Layer 5 of a small transformer language model trained on English Wikipedia (13 layers, counted from 0, width 128).
A neuron's activation on a vector x is SiLU(gate . x) times (in . x), where the dot is the dot product.
The model reads these tokens: " Minister" ";" " Le" "ader" " of" " the" " Liberal" " Party" ";" " V" "ice" "-" "P" "resident" " of" " the" " Ex" "ecutive" " Council" " (" "f" "rom" " 7"

The vector x that enters this layer's MLP at each token. A number n stands for n times 0.037.
0 " Minister": 0 -10 -19 -8 -6 37 -2 -14 -15 -10 11 -8 -15 0 10 -27 11 -15 -33 8 -24 -22 23 -19 21 -22 -19 11 -7 -14 30 12 -7 20 28 49 12 -21 -14 -34 -3 9 -13 -10 44 -48 33 -28 22 -1 -28 1 -6 -10 16 14 10 4 4 27 15 9 -32 24 -2 -28 20 2 46 39 16 -14 44 -20 2 4 -4 10 9 24 10 3 15 -19 -3 23 8 -37 -11 54 -15 13 -9 -33 15 36 -6 46 -24 -9 -30 17 -11 -6 -21 7 5 29 -13 9 -13 19 -28 -31 -16 -4 -31 8 -16 -10 24 -20 -22 21 -23 10 -16 -6
1 ";": 13 -55 -31 -6 -11 25 -10 -6 9 2 6 -5 -33 -5 -20 -22 11 18 6 25 -29 -14 21 16 24 0 -11 28 -24 -43 35 3 -7 3 9 55 -7 5 -10 -28 3 13 -7 -21 12 -9 15 -6 2 10 -7 18 15 -19 14 -9 -13 -17 -41 14 15 0 -30 1 4 -16 61 -2 31 0 25 -6 12 -11 -17 11 -4 13 -3 18 10 20 3 -30 -10 6 14 -17 -27 13 -27 24 -10 -22 8 96 14 25 -16 -13 -1 23 -15 -14 -32 1 14 23 1 31 -15 16 -10 -33 0 -21 1 13 -18 -18 7 -10 -20 -7 -6 -14 -3 28
2 " Le": -5 30 0 -41 -6 -10 -36 -6 -14 34 5 29 -14 21 -15 -11 9 2 -3 -6 -56 4 20 0 -11 -4 14 25 -24 -47 31 12 -18 -3 18 13 25 -23 14 -53 11 11 -6 4 25 6 2 2 16 -7 -20 -8 17 -11 -2 44 9 19 -29 13 24 -6 5 7 3 -22 -10 7 11 -18 31 -12 13 -22 6 39 27 16 41 -5 5 11 31 -48 -21 -10 0 -18 -29 11 -17 -2 -3 -18 8 -19 -9 16 2 9 -54 43 -4 -10 -34 28 13 35 -1 12 2 25 -18 -13 -3 -4 -22 -10 0 -17 3 -11 -23 -39 -41 10 5 -4
3 "ader": 30 20 -22 -22 -6 5 4 -10 -13 -1 7 -1 -15 25 -15 -49 5 1 -50 14 -26 -16 20 -5 47 -22 0 -7 18 -33 12 -26 -10 22 13 25 2 -32 25 -9 -29 14 -13 -23 47 -3 41 -33 12 -27 -19 40 0 -6 11 25 2 -7 1 -10 10 -4 -23 12 13 -17 38 5 32 13 5 -3 34 7 -23 9 17 35 23 5 4 10 -17 -34 -11 36 -1 -20 19 7 -14 26 -34 -3 20 -7 -7 26 13 -5 -17 38 -5 18 -14 23 28 10 -25 9 4 23 -16 -20 -4 -1 -24 17 6 -24 51 -19 -11 14 -7 -3 23 -14
4 " of": 17 -14 -6 -33 -18 33 4 -39 -25 15 19 -3 -21 15 -6 -31 32 2 -7 11 -26 -26 22 31 24 10 8 17 8 -20 21 8 -22 16 32 36 21 -23 21 -21 -34 28 6 -20 25 -2 7 -32 -5 18 -4 46 5 9 20 13 -22 -1 -44 7 17 -1 -14 -6 4 -5 21 -13 22 -6 15 -8 13 17 5 2 -12 25 13 -41 23 -30 -4 -17 5 21 10 -13 -14 25 -3 33 -23 -1 35 48 1 28 18 -8 10 36 -22 -9 -45 39 31 23 0 18 -22 22 -10 -20 3 7 -29 29 -10 -12 14 -4 5 0 -11 -11 13 12
5 " the": 31 -66 3 -20 -8 27 -9 -36 5 33 18 -3 3 15 -9 -33 6 6 0 25 -30 -24 18 5 26 -15 -4 36 -2 -41 6 8 -18 -5 37 24 17 -22 -2 -1 7 9 -15 -8 40 8 15 -8 -4 9 -25 16 20 -3 21 -8 -2 5 -26 21 24 5 -16 7 7 -8 38 -9 25 4 9 -16 5 -26 6 21 1 22 -4 -1 16 7 -2 -13 -13 16 15 -19 -30 73 -11 20 -4 -14 24 69 -7 38 -8 -14 2 10 1 5 -32 16 -4 24 1 17 -21 20 -10 -29 -1 8 -4 5 -9 -21 14 -8 1 -27 -9 -11 4 -4
6 " Liberal": -28 22 -18 -20 -16 22 14 -34 -8 11 39 3 -22 17 -15 -23 -17 -24 -47 16 -27 -53 7 -4 11 -5 -6 11 -21 -16 37 -7 -17 1 25 41 16 -11 8 -33 -6 7 -10 -27 35 -12 13 -22 33 3 -21 2 23 -28 5 47 4 -28 17 32 4 23 -19 0 11 -17 5 -15 35 -3 16 -8 5 -51 -2 -15 11 12 18 4 9 23 20 -25 2 1 20 -18 10 36 -4 21 -19 9 31 18 -14 43 -13 11 -14 13 -15 25 -31 17 5 19 -11 -18 -13 2 -12 -18 -1 -15 -49 -1 -6 -22 6 -22 7 4 -32 9 -1 -4
7 " Party": -28 10 -19 -30 -2 2 2 -44 -24 0 19 -9 -4 -5 1 -24 30 -24 -40 16 -30 -61 12 -32 32 -16 9 12 -16 -16 35 -15 -19 23 28 34 22 -23 8 -31 10 -3 1 9 23 -2 8 -14 40 -9 -36 8 10 -25 12 34 8 -19 17 10 4 27 -57 11 23 2 -13 6 30 13 20 -35 23 -29 -21 -9 -2 10 7 15 3 42 -4 -42 3 21 11 -35 26 21 0 3 -35 -2 8 20 -23 32 4 2 -21 7 -1 -10 -14 41 5 12 5 -1 -15 7 -12 -38 -17 1 -24 -6 4 -15 4 1 -5 -19 -12 4 -7 17
8 ";": 7 -51 -44 -17 -5 16 -7 -4 -1 0 19 -5 -41 12 -22 -18 15 15 -6 27 -16 -31 13 22 10 -8 -12 37 -29 -57 36 -16 -7 9 -2 43 -8 18 -14 -27 -8 18 6 -26 14 1 19 -12 11 9 6 31 18 -8 8 -7 -19 -27 -29 18 -5 11 -44 7 2 -11 7 6 25 -3 30 -3 16 -15 -34 4 3 -2 3 8 6 38 7 -29 -15 7 -14 -30 -5 11 -17 10 -27 -27 -1 82 32 18 -10 -7 -13 34 -4 -19 -28 16 21 -2 0 11 -19 4 -17 -26 12 -22 -18 -4 -18 -15 8 -3 -29 -10 -8 -8 3 26
9 " V": -18 20 -3 -31 14 11 -6 -7 -16 16 -28 1 -11 -13 -13 -4 -11 -7 -12 33 -24 -2 25 2 15 -3 11 27 -18 -21 56 -18 2 -11 33 0 0 -10 -12 -14 -16 -7 -29 -4 24 8 22 20 32 -15 18 29 17 10 15 -7 -30 -7 -49 41 -4 15 13 -12 -15 -16 -14 9 45 36 28 13 -17 -24 3 2 16 2 16 -6 12 17 7 -35 -11 6 -11 -15 -3 43 -22 -5 -55 -28 25 -23 -16 10 5 3 -37 0 -4 -12 -25 23 16 39 0 8 -22 16 9 -32 -2 -26 -38 11 -5 -6 6 -12 -2 -20 -41 9 6 45
10 "ice": -10 29 -22 -23 -14 23 -15 -7 7 -28 16 -11 -35 28 -9 -37 12 -7 -16 6 -45 -37 -2 -19 27 -18 -22 20 26 -18 9 -15 -12 27 -44 -21 10 -29 18 -9 -12 -5 -23 -3 36 -7 21 -12 30 -18 -10 10 5 -28 -12 33 -42 -4 10 14 14 16 -10 7 -17 -6 24 -21 24 -7 -1 3 5 -20 4 12 22 25 5 -32 -3 22 34 6 5 22 -7 -11 -25 2 -7 23 -8 -30 15 -13 -30 31 -15 7 -7 55 -27 -22 -9 17 25 31 -7 4 5 10 -18 -45 -11 7 -42 19 7 -7 23 -45 -4 -16 -10 -17 15 22
11 "-": 3 -6 1 -29 -2 32 -1 -27 -8 28 2 55 22 26 6 -21 14 0 -37 26 -37 -31 -6 -31 21 -24 -29 48 4 -41 26 -29 -14 11 2 -5 18 9 17 -24 -20 6 26 -9 -3 -3 20 -5 -13 2 -23 31 -7 -42 19 -4 -16 13 -17 0 14 -3 -12 21 -6 -20 4 27 36 23 56 33 11 -11 -13 -9 6 11 1 -11 8 0 18 -2 8 -1 -5 -25 -30 -1 -20 17 -12 14 23 18 16 29 8 -12 6 28 1 -24 -59 13 36 34 -11 13 6 35 11 8 6 -20 -1 -8 -3 -15 -8 -10 -9 19 1 1 9 -9
12 "P": -67 25 37 -1 6 9 8 -20 -14 2 6 10 12 0 -16 -9 16 2 -14 28 -53 -40 -11 -13 7 -3 15 14 0 -18 38 -18 -31 -14 23 -6 13 10 -5 -15 -16 28 -13 -4 35 -21 40 -7 21 -11 17 -4 5 -22 20 10 -26 -3 -44 4 2 14 -2 -5 -15 -26 -2 11 5 55 18 2 26 -52 5 3 10 1 -4 -13 12 33 46 -15 -8 33 5 -13 -13 -12 11 33 -63 -5 27 14 -17 27 13 -12 -43 46 -26 -1 -28 7 20 5 -4 3 -7 13 7 -12 -12 -6 -8 27 8 -10 -5 3 -7 0 9 16 5 27
13 "resident": -20 3 -19 -19 -7 31 4 -24 -15 -3 32 -13 -29 23 -8 -12 18 -35 -69 19 -7 -18 21 -20 18 -32 7 13 -14 -17 19 -1 -12 21 20 14 -16 -24 15 -14 -33 -1 -14 -27 62 -8 31 -6 27 -25 -36 24 6 -10 15 13 -4 -18 12 5 -13 13 -44 4 34 -1 6 4 52 0 6 -18 25 -26 -20 18 0 33 3 16 6 3 -5 -15 -6 21 7 -43 -2 19 8 12 -22 -9 11 8 -18 35 2 14 -10 21 -14 15 -17 4 12 3 14 -1 -15 17 -7 -17 -18 -5 -46 16 -9 -18 45 -17 -19 14 1 -3 17 -22
14 " of": 5 -41 -18 -34 -14 39 -2 -43 -17 13 19 7 -16 6 -18 -22 36 -13 -25 3 -14 -30 31 27 16 4 8 14 6 -14 26 10 -18 16 36 51 17 -11 18 -39 -21 25 14 -16 26 0 -11 -25 -3 15 0 39 10 0 10 4 -20 3 -44 -6 12 7 -13 -14 10 -8 -4 -5 36 -13 18 5 18 9 7 -4 3 4 -1 -27 17 -12 -2 -24 -7 27 10 -27 -12 31 -14 27 -34 2 31 54 -10 37 14 -7 10 15 -33 -7 -36 45 18 21 -5 10 -10 9 -6 -24 -11 -7 -30 22 -10 -8 5 -6 6 -15 -17 -8 23 12
15 " the": 26 -74 0 -27 -4 22 -13 -32 1 28 22 -10 10 17 -15 -29 5 -5 -9 22 -24 -36 18 3 23 -24 0 36 1 -44 4 10 -11 -2 37 20 18 -19 -9 0 12 5 -10 -9 43 18 12 -6 -3 6 -25 13 27 -4 13 -9 -8 11 -27 27 20 10 -12 7 8 -9 13 -6 33 3 13 -9 3 -26 8 18 5 17 -8 4 12 14 6 -11 -23 18 14 -24 -20 80 -14 12 -7 -21 24 52 -9 38 -3 -14 8 11 -2 8 -24 24 -2 21 -1 10 -16 10 -14 -29 -4 3 -6 2 -5 -25 12 0 5 -33 -14 -9 7 -3
16 " Ex": -47 25 6 -15 1 21 -5 -22 -2 22 17 1 -3 -8 -32 -16 15 -8 -22 19 -30 -26 -20 -15 0 -21 -17 36 -14 3 46 -27 3 -7 14 11 8 8 -11 -24 22 5 9 -9 44 1 8 -16 45 -27 20 -4 13 -11 -10 15 0 11 -5 32 41 16 -15 -34 -25 3 -11 5 49 -24 35 -2 -3 -22 11 -3 7 19 -6 -17 1 21 32 -22 -39 -4 7 -17 -20 22 -16 4 -20 -53 4 18 -20 57 21 11 -17 12 -21 28 -15 3 19 42 -15 10 -5 19 -17 -19 5 -1 -19 2 -1 -15 15 -22 -2 -21 3 -10 5 2
17 "ecutive": -1 12 -11 -21 -6 48 -20 -31 -31 9 45 -6 -30 34 14 -23 17 -25 -32 14 -7 -36 8 -16 13 -3 -5 7 -13 -30 21 -13 -19 13 14 22 13 -35 15 -10 -4 24 -9 -13 52 -10 -5 -7 33 -44 -44 20 13 -5 17 18 1 18 -2 19 4 -4 -3 28 5 4 7 10 40 9 9 -18 25 -37 -23 1 4 16 28 10 15 35 4 -17 -11 31 6 13 -30 16 -17 24 -18 1 0 5 -5 35 10 -6 -9 9 8 17 -6 7 19 19 -4 5 -15 17 -30 -16 -40 -3 -31 18 -9 -15 30 -13 0 22 -4 -13 17 -26
18 " Council": -22 12 -17 -19 -6 13 0 -27 -30 -1 10 -4 -29 17 -20 -42 31 -36 -45 23 -9 -40 15 -13 10 -35 2 22 2 -32 26 -9 -30 26 53 36 -2 -28 -12 -14 4 0 -9 -9 35 11 0 7 31 -37 -25 13 23 -3 8 4 -7 -1 28 15 -9 9 -47 8 3 -22 -2 2 40 0 8 -23 13 -32 -19 6 -3 20 9 17 8 27 19 -32 -25 4 20 -28 -5 27 -15 -1 -18 -8 28 31 -22 29 28 14 -35 -21 -7 9 -15 23 19 3 -15 -14 -9 16 -15 -17 -20 7 -43 1 -4 -9 2 6 -16 -4 -5 -9 22 5
19 " (": -14 -36 -10 -13 -20 -13 -18 -29 5 7 -1 -3 -1 7 -67 -30 21 -4 -20 23 -19 -45 5 -4 30 -1 -14 42 -37 -26 42 -14 -7 5 36 20 8 -1 -1 -26 -10 12 3 -18 29 -17 -18 -7 -3 -22 -22 10 15 0 -4 -1 -34 -19 -27 0 -8 -1 -46 30 0 2 -11 8 39 -1 14 -13 8 -5 5 3 -18 1 16 -5 0 9 19 -24 -4 15 15 -63 -37 6 -18 -2 -13 -23 0 47 17 17 -15 -8 7 23 11 0 -44 33 47 11 -10 10 -1 11 -18 -22 -18 -25 7 4 3 -20 9 9 2 3 -18 4 20 16
20 "f": -40 3 0 -18 5 5 5 -22 6 14 0 -1 25 7 10 -27 47 14 -10 2 -41 -41 1 -15 12 0 24 25 -22 -35 37 -23 -14 -7 -7 16 14 0 -6 -19 2 5 -34 -10 39 3 -4 -11 -4 26 -19 20 4 -17 8 8 -23 8 -47 58 47 17 52 6 -13 16 -13 13 1 37 21 27 11 -15 -2 18 14 -12 -11 -17 -24 23 15 -4 -9 -15 -6 -9 -45 9 -19 19 -13 -10 22 -11 15 33 13 14 -44 12 -16 -40 -8 1 -13 22 -4 7 -19 18 5 -2 -35 -13 -4 4 -26 -17 -5 -25 4 -32 21 -18 0 57
21 "rom": -11 -15 2 -20 6 7 -38 -20 -13 9 20 -6 31 17 -35 -3 32 -4 -29 13 -52 -20 -25 -9 6 -27 -23 29 -9 -34 26 -2 5 2 18 18 16 15 -22 -9 -13 -9 8 1 21 13 13 -2 -13 20 -11 28 -36 -7 -4 27 -9 -11 -41 -37 -29 47 16 -15 -12 20 3 -7 10 5 24 -11 5 -3 -31 3 -32 12 -36 -36 -3 14 15 -6 -20 -3 -7 -7 -17 8 -4 31 4 -34 19 3 -6 18 12 34 -7 29 -2 2 -42 56 7 22 -5 25 10 17 7 -40 13 -43 -3 23 -26 -20 -8 -4 23 -11 -17 -19 8 -5
22 " 7": 3 -10 -13 -9 -16 38 20 -16 -11 14 -4 -23 -34 4 -28 -13 9 1 -32 19 1 -20 7 10 17 -1 12 35 12 10 45 -4 -18 -20 5 3 12 7 -13 -11 -5 6 -36 -9 30 5 17 -3 18 -27 -39 2 16 -38 4 12 -28 25 -25 56 22 11 23 -20 12 -11 -32 7 18 31 29 1 19 -6 -17 -2 -5 11 15 31 22 32 -3 -15 -12 -4 -21 -21 -14 15 -4 -18 -31 -10 23 4 -31 3 14 -22 7 14 14 -42 -16 26 18 28 -30 15 -53 15 -25 1 -13 -25 -2 -20 -13 -40 3 -22 4 46 -38 -10 11 -12

Each question shows the input weights of one neuron of the MLP. A number n stands for n times 0.0048.

n12 gate: 61 54 -16 -18 46 -14 -2 1 -14 3 7 -20 -17 -23 10 36 20 6 10 2 -14 13 16 22 15 17 18 13 20 -18 -20 0 -18 11 -8 31 3 37 -40 12 -48 16 34 27 7 27 -25 19 17 6 -49 19 -15 -14 -9 2 -13 9 -13 -7 -45 -3 -8 -30 -27 -11 -35 3 28 30 -7 6 -23 -11 37 -12 10 -7 -12 23 -25 -37 -10 28 32 -6 -28 11 -14 15 55 -14 -39 -41 -29 37 -5 10 44 -17 20 -22 16 -3 27 9 -7 -20 -10 4 -12 12 -10 -17 -12 40 7 10 9 3 -16 -5 18 1 -19 7 -12 -22
n12 in: -5 -20 -15 28 -19 -37 36 -18 -4 -35 10 0 31 -23 -39 6 5 26 33 41 -58 -16 -14 -17 -2 28 17 -6 7 -4 22 -42 -37 4 -18 -5 -5 -6 4 6 17 16 11 1 13 7 10 -6 8 -9 46 -9 -14 -22 15 19 16 -27 -10 -8 -30 -11 26 -19 -16 22 -15 -3 0 -55 -32 12 -18 -8 22 27 11 59 -30 -2 13 -16 -24 19 -1 -1 -1 -1 -49 -42 24 -24 -22 -23 -29 -19 -22 6 11 23 17 4 30 48 26 26 1 -17 -12 0 3 44 16 -15 -29 -45 -29 29 24 -11 -53 20 -24 -35 -14 -35 8 0
On which token does it fire most? 0 " Minister"

n46 gate: 14 13 -12 -5 -17 -16 25 42 -40 0 -4 18 7 18 25 -7 -36 4 -42 13 -25 2 -15 -2 1 -18 -1 16 -6 -19 -9 -38 -11 16 -26 -23 -1 -15 1 16 57 8 4 24 -9 -19 -15 -4 -4 8 21 4 15 -17 1 16 8 8 -7 4 23 -7 -3 29 -16 30 9 21 -44 -6 -11 14 3 30 -22 -33 -62 -12 14 19 13 -15 15 -14 2 -5 -34 -40 43 24 18 6 -1 -19 -15 -3 6 -2 -3 18 8 6 10 -21 18 -10 4 -18 25 -49 -1 27 -22 36 12 -5 10 31 25 32 9 4 35 -48 16 4 -18 0
n46 in: 4 45 -5 6 60 10 -29 -11 -10 -20 -42 -17 34 -6 40 -27 3 -47 25 -23 38 0 0 -11 -18 23 -31 3 -7 13 1 -21 -4 -3 33 11 10 16 -22 -14 -26 -20 -3 -31 30 -7 31 -4 -5 2 26 -35 -20 31 31 -16 31 12 30 -44 1 11 16 -44 8 5 -53 -33 2 4 29 13 -13 6 22 2 48 18 7 -10 -33 6 -24 7 -34 2 -7 -2 -11 11 6 -18 32 10 -5 30 17 12 -13 -5 18 0 35 -13 20 20 5 -7 -13 -8 32 -5 -8 -3 -29 -8 -12 19 -22 9 -18 -9 -15 12 -10 -32 17 -27
On which token does it fire most? 1 ";"

n44 gate: 36 -3 -40 -28 -6 30 -2 -10 -2 -1 1 13 8 -18 -4 68 9 -31 -1 -5 12 17 19 -27 -3 23 30 -4 3 5 -27 7 13 -6 19 -7 -22 -26 4 24 -2 -7 6 27 4 -12 -3 9 -17 10 -12 32 -3 -1 49 -1 -19 20 -11 17 12 -6 10 10 0 2 -53 16 4 -4 -11 12 23 -23 6 4 2 -1 -7 31 -16 -9 33 10 35 17 10 18 46 10 -12 -14 4 9 23 42 -1 -1 -9 -14 -16 -16 -22 -21 -24 -35 17 -12 -4 40 -30 -35 -21 20 -27 35 -35 -32 -21 25 27 -37 2 -16 4 21 22 29
n44 in: 0 0 14 -3 -1 -16 -8 3 0 -64 -35 -1 -11 -48 7 -35 4 5 26 -30 -9 28 12 16 1 9 -1 47 -26 -29 16 23 45 -4 -12 -9 33 6 -13 9 15 -21 -11 8 -18 -20 21 2 4 -2 22 -27 -29 13 20 -3 -38 -10 -26 21 -9 9 16 19 8 4 -23 -3 9 -19 -19 -46 -15 18 -26 3 16 37 -5 -31 18 17 -16 2 39 15 4 -8 10 -8 15 -20 -5 -7 -11 -28 -4 -22 -40 37 -1 1 -50 24 -5 -21 2 -12 1 -43 -32 11 -40 -28 -35 40 -45 13 -16 -9 -39 -15 19 -1 -6 -6 -11 -5
On which two tokens does it fire most, strongest first? 9 " V", 3 "ader"

n154 gate: 1 -40 -28 51 2 17 23 -3 20 -3 28 51 -32 -26 18 22 -2 4 13 39 -28 -16 3 4 1 -10 1 -1 -20 -14 13 25 -9 -17 -13 -37 -20 43 10 -4 68 21 17 -40 17 6 28 9 -6 45 1 -13 -14 20 44 1 20 41 -8 -16 31 -4 0 4 -6 -12 -58 -9 -12 -31 33 -9 -8 19 34 -10 -20 -15 -10 21 27 33 -38 27 2 -38 -5 -46 23 -13 -6 -6 14 -14 -18 -41 -12 29 18 11 -13 -1 26 -6 -8 -1 -15 -6 -1 2 -10 32 54 12 26 26 7 19 -56 -3 -30 33 32 -12 41 6 5 -2
n154 in: -37 -44 -43 -14 26 -25 22 -6 21 15 30 11 -2 -8 24 41 21 50 15 51 8 17 -4 33 34 -85 22 24 36 29 10 21 42 -8 -16 -12 32 22 9 13 4 25 43 14 27 -5 21 13 29 24 -10 -2 -8 5 40 -20 -24 -23 13 -32 -51 -34 33 -1 16 35 23 -13 -9 5 -53 -28 2 -15 16 0 -7 14 3 -27 -20 -4 -34 -37 1 5 44 -13 27 -31 -5 -13 -16 4 -3 -21 21 27 -32 -14 1 -7 4 22 33 1 0 21 -1 53 3 -17 -8 15 4 -28 -36 -45 -29 -45 7 2 11 -8 -22 15 0 2
On which token does it fire most, and how strongly? 18 " Council", at about 0.29

n0 gate: -11 -28 16 11 -4 17 39 8 -22 9 -19 27 -24 -19 25 10 0 -23 -22 -12 5 -11 4 7 -9 -4 22 10 28 35 -21 65 -1 14 15 -9 -29 -26 -26 -15 -13 8 -31 -30 8 -7 5 -18 8 4 -5 14 -22 -5 18 21 -29 19 13 32 -4 -55 -3 21 17 -9 32 -8 -1 59 -13 9 -4 -21 20 -3 18 -21 -22 30 2 -10 22 -12 11 15 -1 -34 -10 14 15 -8 9 -42 -7 20 14 -33 -42 -12 14 -18 -15 -11 -24 11 -23 -15 -2 28 -29 -2 -3 16 -14 -22 43 9 -38 -11 -14 35 -3 -18 25 -9 8 -19
n0 in: -5 14 -4 -20 15 32 -8 -15 28 -13 73 11 33 6 -18 -5 -11 16 14 0 1 16 27 10 -40 -44 -46 1 28 -15 -6 -43 -7 -23 13 -1 -8 -10 65 -23 17 -8 17 -9 7 27 -9 7 -21 -7 0 1 20 -1 11 -6 0 -17 -33 -16 -3 1 -17 34 -17 -40 -3 -25 -20 -41 21 3 -2 0 -2 17 9 -33 -1 -16 -16 11 16 3 -8 -19 -18 -12 -26 18 -15 -25 -28 -18 8 -24 -11 -43 5 -46 -22 31 22 18 39 15 -20 -11 19 -5 -10 21 -25 4 -1 10 -15 9 13 33 -28 -45 -6 13 1 16 -26 6
On which token does it fire most? 15 " the"

n95 gate: 14 15 3 35 20 54 -46 -20 7 -34 3 -30 11 9 -5 31 -45 -8 -17 3 -5 -28 -22 -8 9 0 -15 -1 32 -9 -15 -13 -5 3 3 -5 -1 -3 14 7 9 -23 -36 -42 -15 13 8 10 -32 -31 -25 23 -6 16 -5 -3 -10 34 -29 6 -14 18 -33 -12 -41 35 -10 4 -49 -6 -6 -9 -21 -8 7 -39 -35 32 45 3 -18 4 14 -9 26 25 -33 33 -4 32 13 7 2 49 7 16 25 -29 -28 1 -5 -8 -14 30 -3 -14 3 -7 0 18 -17 41 30 30 20 3 17 -39 -6 -21 -3 -3 -48 11 -14 -14 -49 -17
n95 in: 3 16 17 4 -14 31 -26 36 -35 -24 0 33 -20 -10 9 6 -8 0 -21 -5 -42 -39 37 -4 -19 10 -28 4 31 -10 44 -29 -23 9 13 3 22 -45 24 33 12 5 5 -4 5 -21 -30 16 -6 -12 9 25 -48 -34 19 1 -32 -15 7 -21 -7 5 -14 1 -13 16 5 5 6 30 29 1 -11 -28 38 14 -52 19 14 10 16 -16 3 -26 0 44 10 -1 30 -7 -12 -27 61 -6 20 -17 18 -33 -15 1 -22 -3 20 2 -37 5 10 -47 -14 16 23 12 13 10 3 -30 -7 -27 -8 63 -11 39 1 11 -8 -6 13 15
On which token does it fire most? 11 "-"

n47 gate: 4 -43 5 -4 -12 -20 -1 9 -37 -2 17 14 -16 -8 18 -32 1 11 -44 -12 22 26 10 21 21 -23 -14 -52 -32 7 -42 20 -21 23 -19 -19 -27 -35 37 1 -11 18 -12 -47 -17 29 -18 9 1 -50 -35 5 36 -41 -20 3 -22 67 16 17 -6 -12 13 43 -13 20 -1 -2 36 -52 6 28 25 -25 35 -18 26 1 -46 1 -11 23 17 6 21 -18 0 -2 29 -1 1 -12 -29 26 3 -41 -4 -20 -21 -10 -26 -6 -36 -12 28 -2 13 -9 -21 -11 57 29 14 -41 -22 19 -14 15 1 39 -6 14 3 -1 5 54 -6 17
n47 in: -3 25 33 -5 35 -1 -5 -25 -12 -24 29 -18 -32 20 3 5 -4 -23 32 -27 -24 -17 0 -35 8 -28 -1 -27 12 3 -2 -18 -57 -13 3 3 -9 7 -16 -1 37 5 -8 30 -18 -33 -16 40 4 18 41 -1 -9 23 48 -22 11 -30 -20 19 21 -43 -35 -10 9 10 -75 40 -24 32 34 2 -18 3 9 -8 -35 -5 13 -2 -6 -12 29 -12 24 -20 -11 -22 -3 -25 -10 -15 -11 39 -18 25 -6 -25 -6 4 -32 12 -9 -17 -18 -21 16 -24 -11 25 36 9 -22 -13 -27 -32 -44 -19 -4 -4 -27 -34 21 20 48 15 -23 -15
On which token does it fire most? 5 " the"

n143 gate: 42 -32 -6 43 -5 -2 8 -14 -1 0 -3 9 17 31 -20 5 18 -39 3 -32 32 17 -5 -59 -15 -11 -12 10 -17 -5 31 -26 3 52 -6 8 -2 16 8 1 -21 1 6 9 12 3 2 3 -20 18 -10 4 22 -15 21 -29 -20 11 -15 -9 -6 -1 21 -62 -8 -2 -16 -7 38 21 0 -47 2 14 23 8 -17 2 -9 38 -49 -8 -9 12 5 7 -13 -20 8 -46 -3 42 17 14 23 13 -13 4 -19 15 2 -84 -12 0 11 52 41 11 -7 16 -25 -3 -59 4 1 -5 21 23 56 26 -12 6 -10 8 31 17 -3 24
n143 in: 43 24 -22 -20 -2 15 -10 -1 17 18 -19 -24 -14 -2 -12 -20 -30 -37 -11 14 22 -4 -46 4 -16 29 -32 -30 -25 46 2 8 -53 23 7 33 -1 6 -31 47 20 34 -31 -15 6 -45 32 -18 70 15 -25 -5 1 -10 10 13 -25 -16 7 5 -29 15 6 25 -18 10 -17 29 -36 -7 -14 34 -36 -34 -26 4 -17 18 -9 23 -30 -33 3 -13 18 -13 -7 -18 -21 -14 -16 30 39 -2 48 0 32 49 -6 -4 34 8 10 -8 7 -36 -28 26 -24 -5 -31 24 0 11 -20 -16 -11 10 31 25 1 18 0 7 16 5 -33 -9
On which token does it fire most, and how strongly? 2 " Le", at about 0.3

n142 gate: 15 -9 -12 19 -10 23 30 -1 6 32 -23 -37 12 -9 11 9 12 -9 -9 15 -12 31 -29 -11 -34 8 16 -31 -9 6 12 16 -15 -30 -52 9 10 -42 -46 -9 43 18 18 -12 31 -28 37 -22 4 52 -36 -16 15 -21 2 2 37 -14 22 -23 -52 -6 31 -6 -6 13 34 27 -7 4 0 -3 -8 -17 8 54 9 -8 -30 -18 21 -4 1 -13 -14 -4 -33 -41 -46 -29 -16 43 7 7 -4 -1 5 -18 46 -2 22 -10 50 -46 22 -20 -2 -17 -35 -8 35 -17 -33 -24 9 -38 12 -3 15 9 -4 1 20 4 35 -3 -40 -15
n142 in: 34 -5 -9 -28 -4 45 -10 20 42 22 -13 -21 -2 3 3 30 15 -37 18 -10 -22 -34 -18 -10 -12 8 -3 8 34 31 20 22 8 7 -18 6 13 -27 -5 7 -14 -8 27 -32 26 -28 3 -19 -14 -3 55 6 -26 -11 -48 -6 -8 -3 -4 22 5 13 35 14 1 17 -9 9 -6 5 7 10 -56 -49 14 32 -24 -44 -6 -5 -5 -42 19 2 4 32 5 15 10 28 -3 -34 34 -35 9 3 -3 25 -9 21 27 5 -9 -1 21 17 33 19 -16 -30 -42 -6 -30 -18 -20 5 16 36 -6 10 19 -23 10 -9 -38 3 -12 18
On which token does it fire most? 21 "rom"

n53 gate: 3 15 15 49 2 13 16 -3 -23 -7 1 -48 -25 3 23 -28 4 34 -1 -28 -8 8 3 15 4 31 -2 -30 -31 -2 -35 -16 15 -10 16 32 -12 -46 -17 -3 40 12 14 9 -32 -1 30 -20 -21 -14 18 -35 22 29 -29 -3 -7 -13 -6 24 4 -8 12 -7 3 3 -24 -38 15 13 42 25 37 -2 40 -27 27 26 34 -40 45 12 15 9 11 -26 24 -6 -5 -55 -11 46 15 2 15 19 18 -2 -8 37 -8 -1 -6 39 -32 -13 -13 14 -19 19 -34 4 9 -38 -16 -20 23 21 10 -21 -19 42 14 6 13 -42 18 0
n53 in: -8 21 2 10 -10 -17 7 -28 59 4 -6 26 -38 -3 18 31 39 9 2 -18 -6 16 0 13 -36 -25 5 61 -17 -4 26 7 22 -37 2 -27 -30 -5 -36 -5 -21 11 -9 5 14 -13 5 13 45 -4 4 -7 -20 -31 11 -10 -22 44 -3 19 5 22 -29 -2 38 -20 -1 28 21 6 14 -5 21 21 -2 32 16 -5 13 22 -55 -31 -1 -10 21 4 30 19 -26 39 -6 3 42 -20 -36 -8 9 -39 -4 -1 -3 21 -31 13 -13 -4 17 5 19 -24 -28 13 -16 12 -1 34 1 -2 6 -9 -6 5 -5 45 8 46 5 -15
On which two tokens does it fire most, strongest first? 16 " Ex", 1 ";"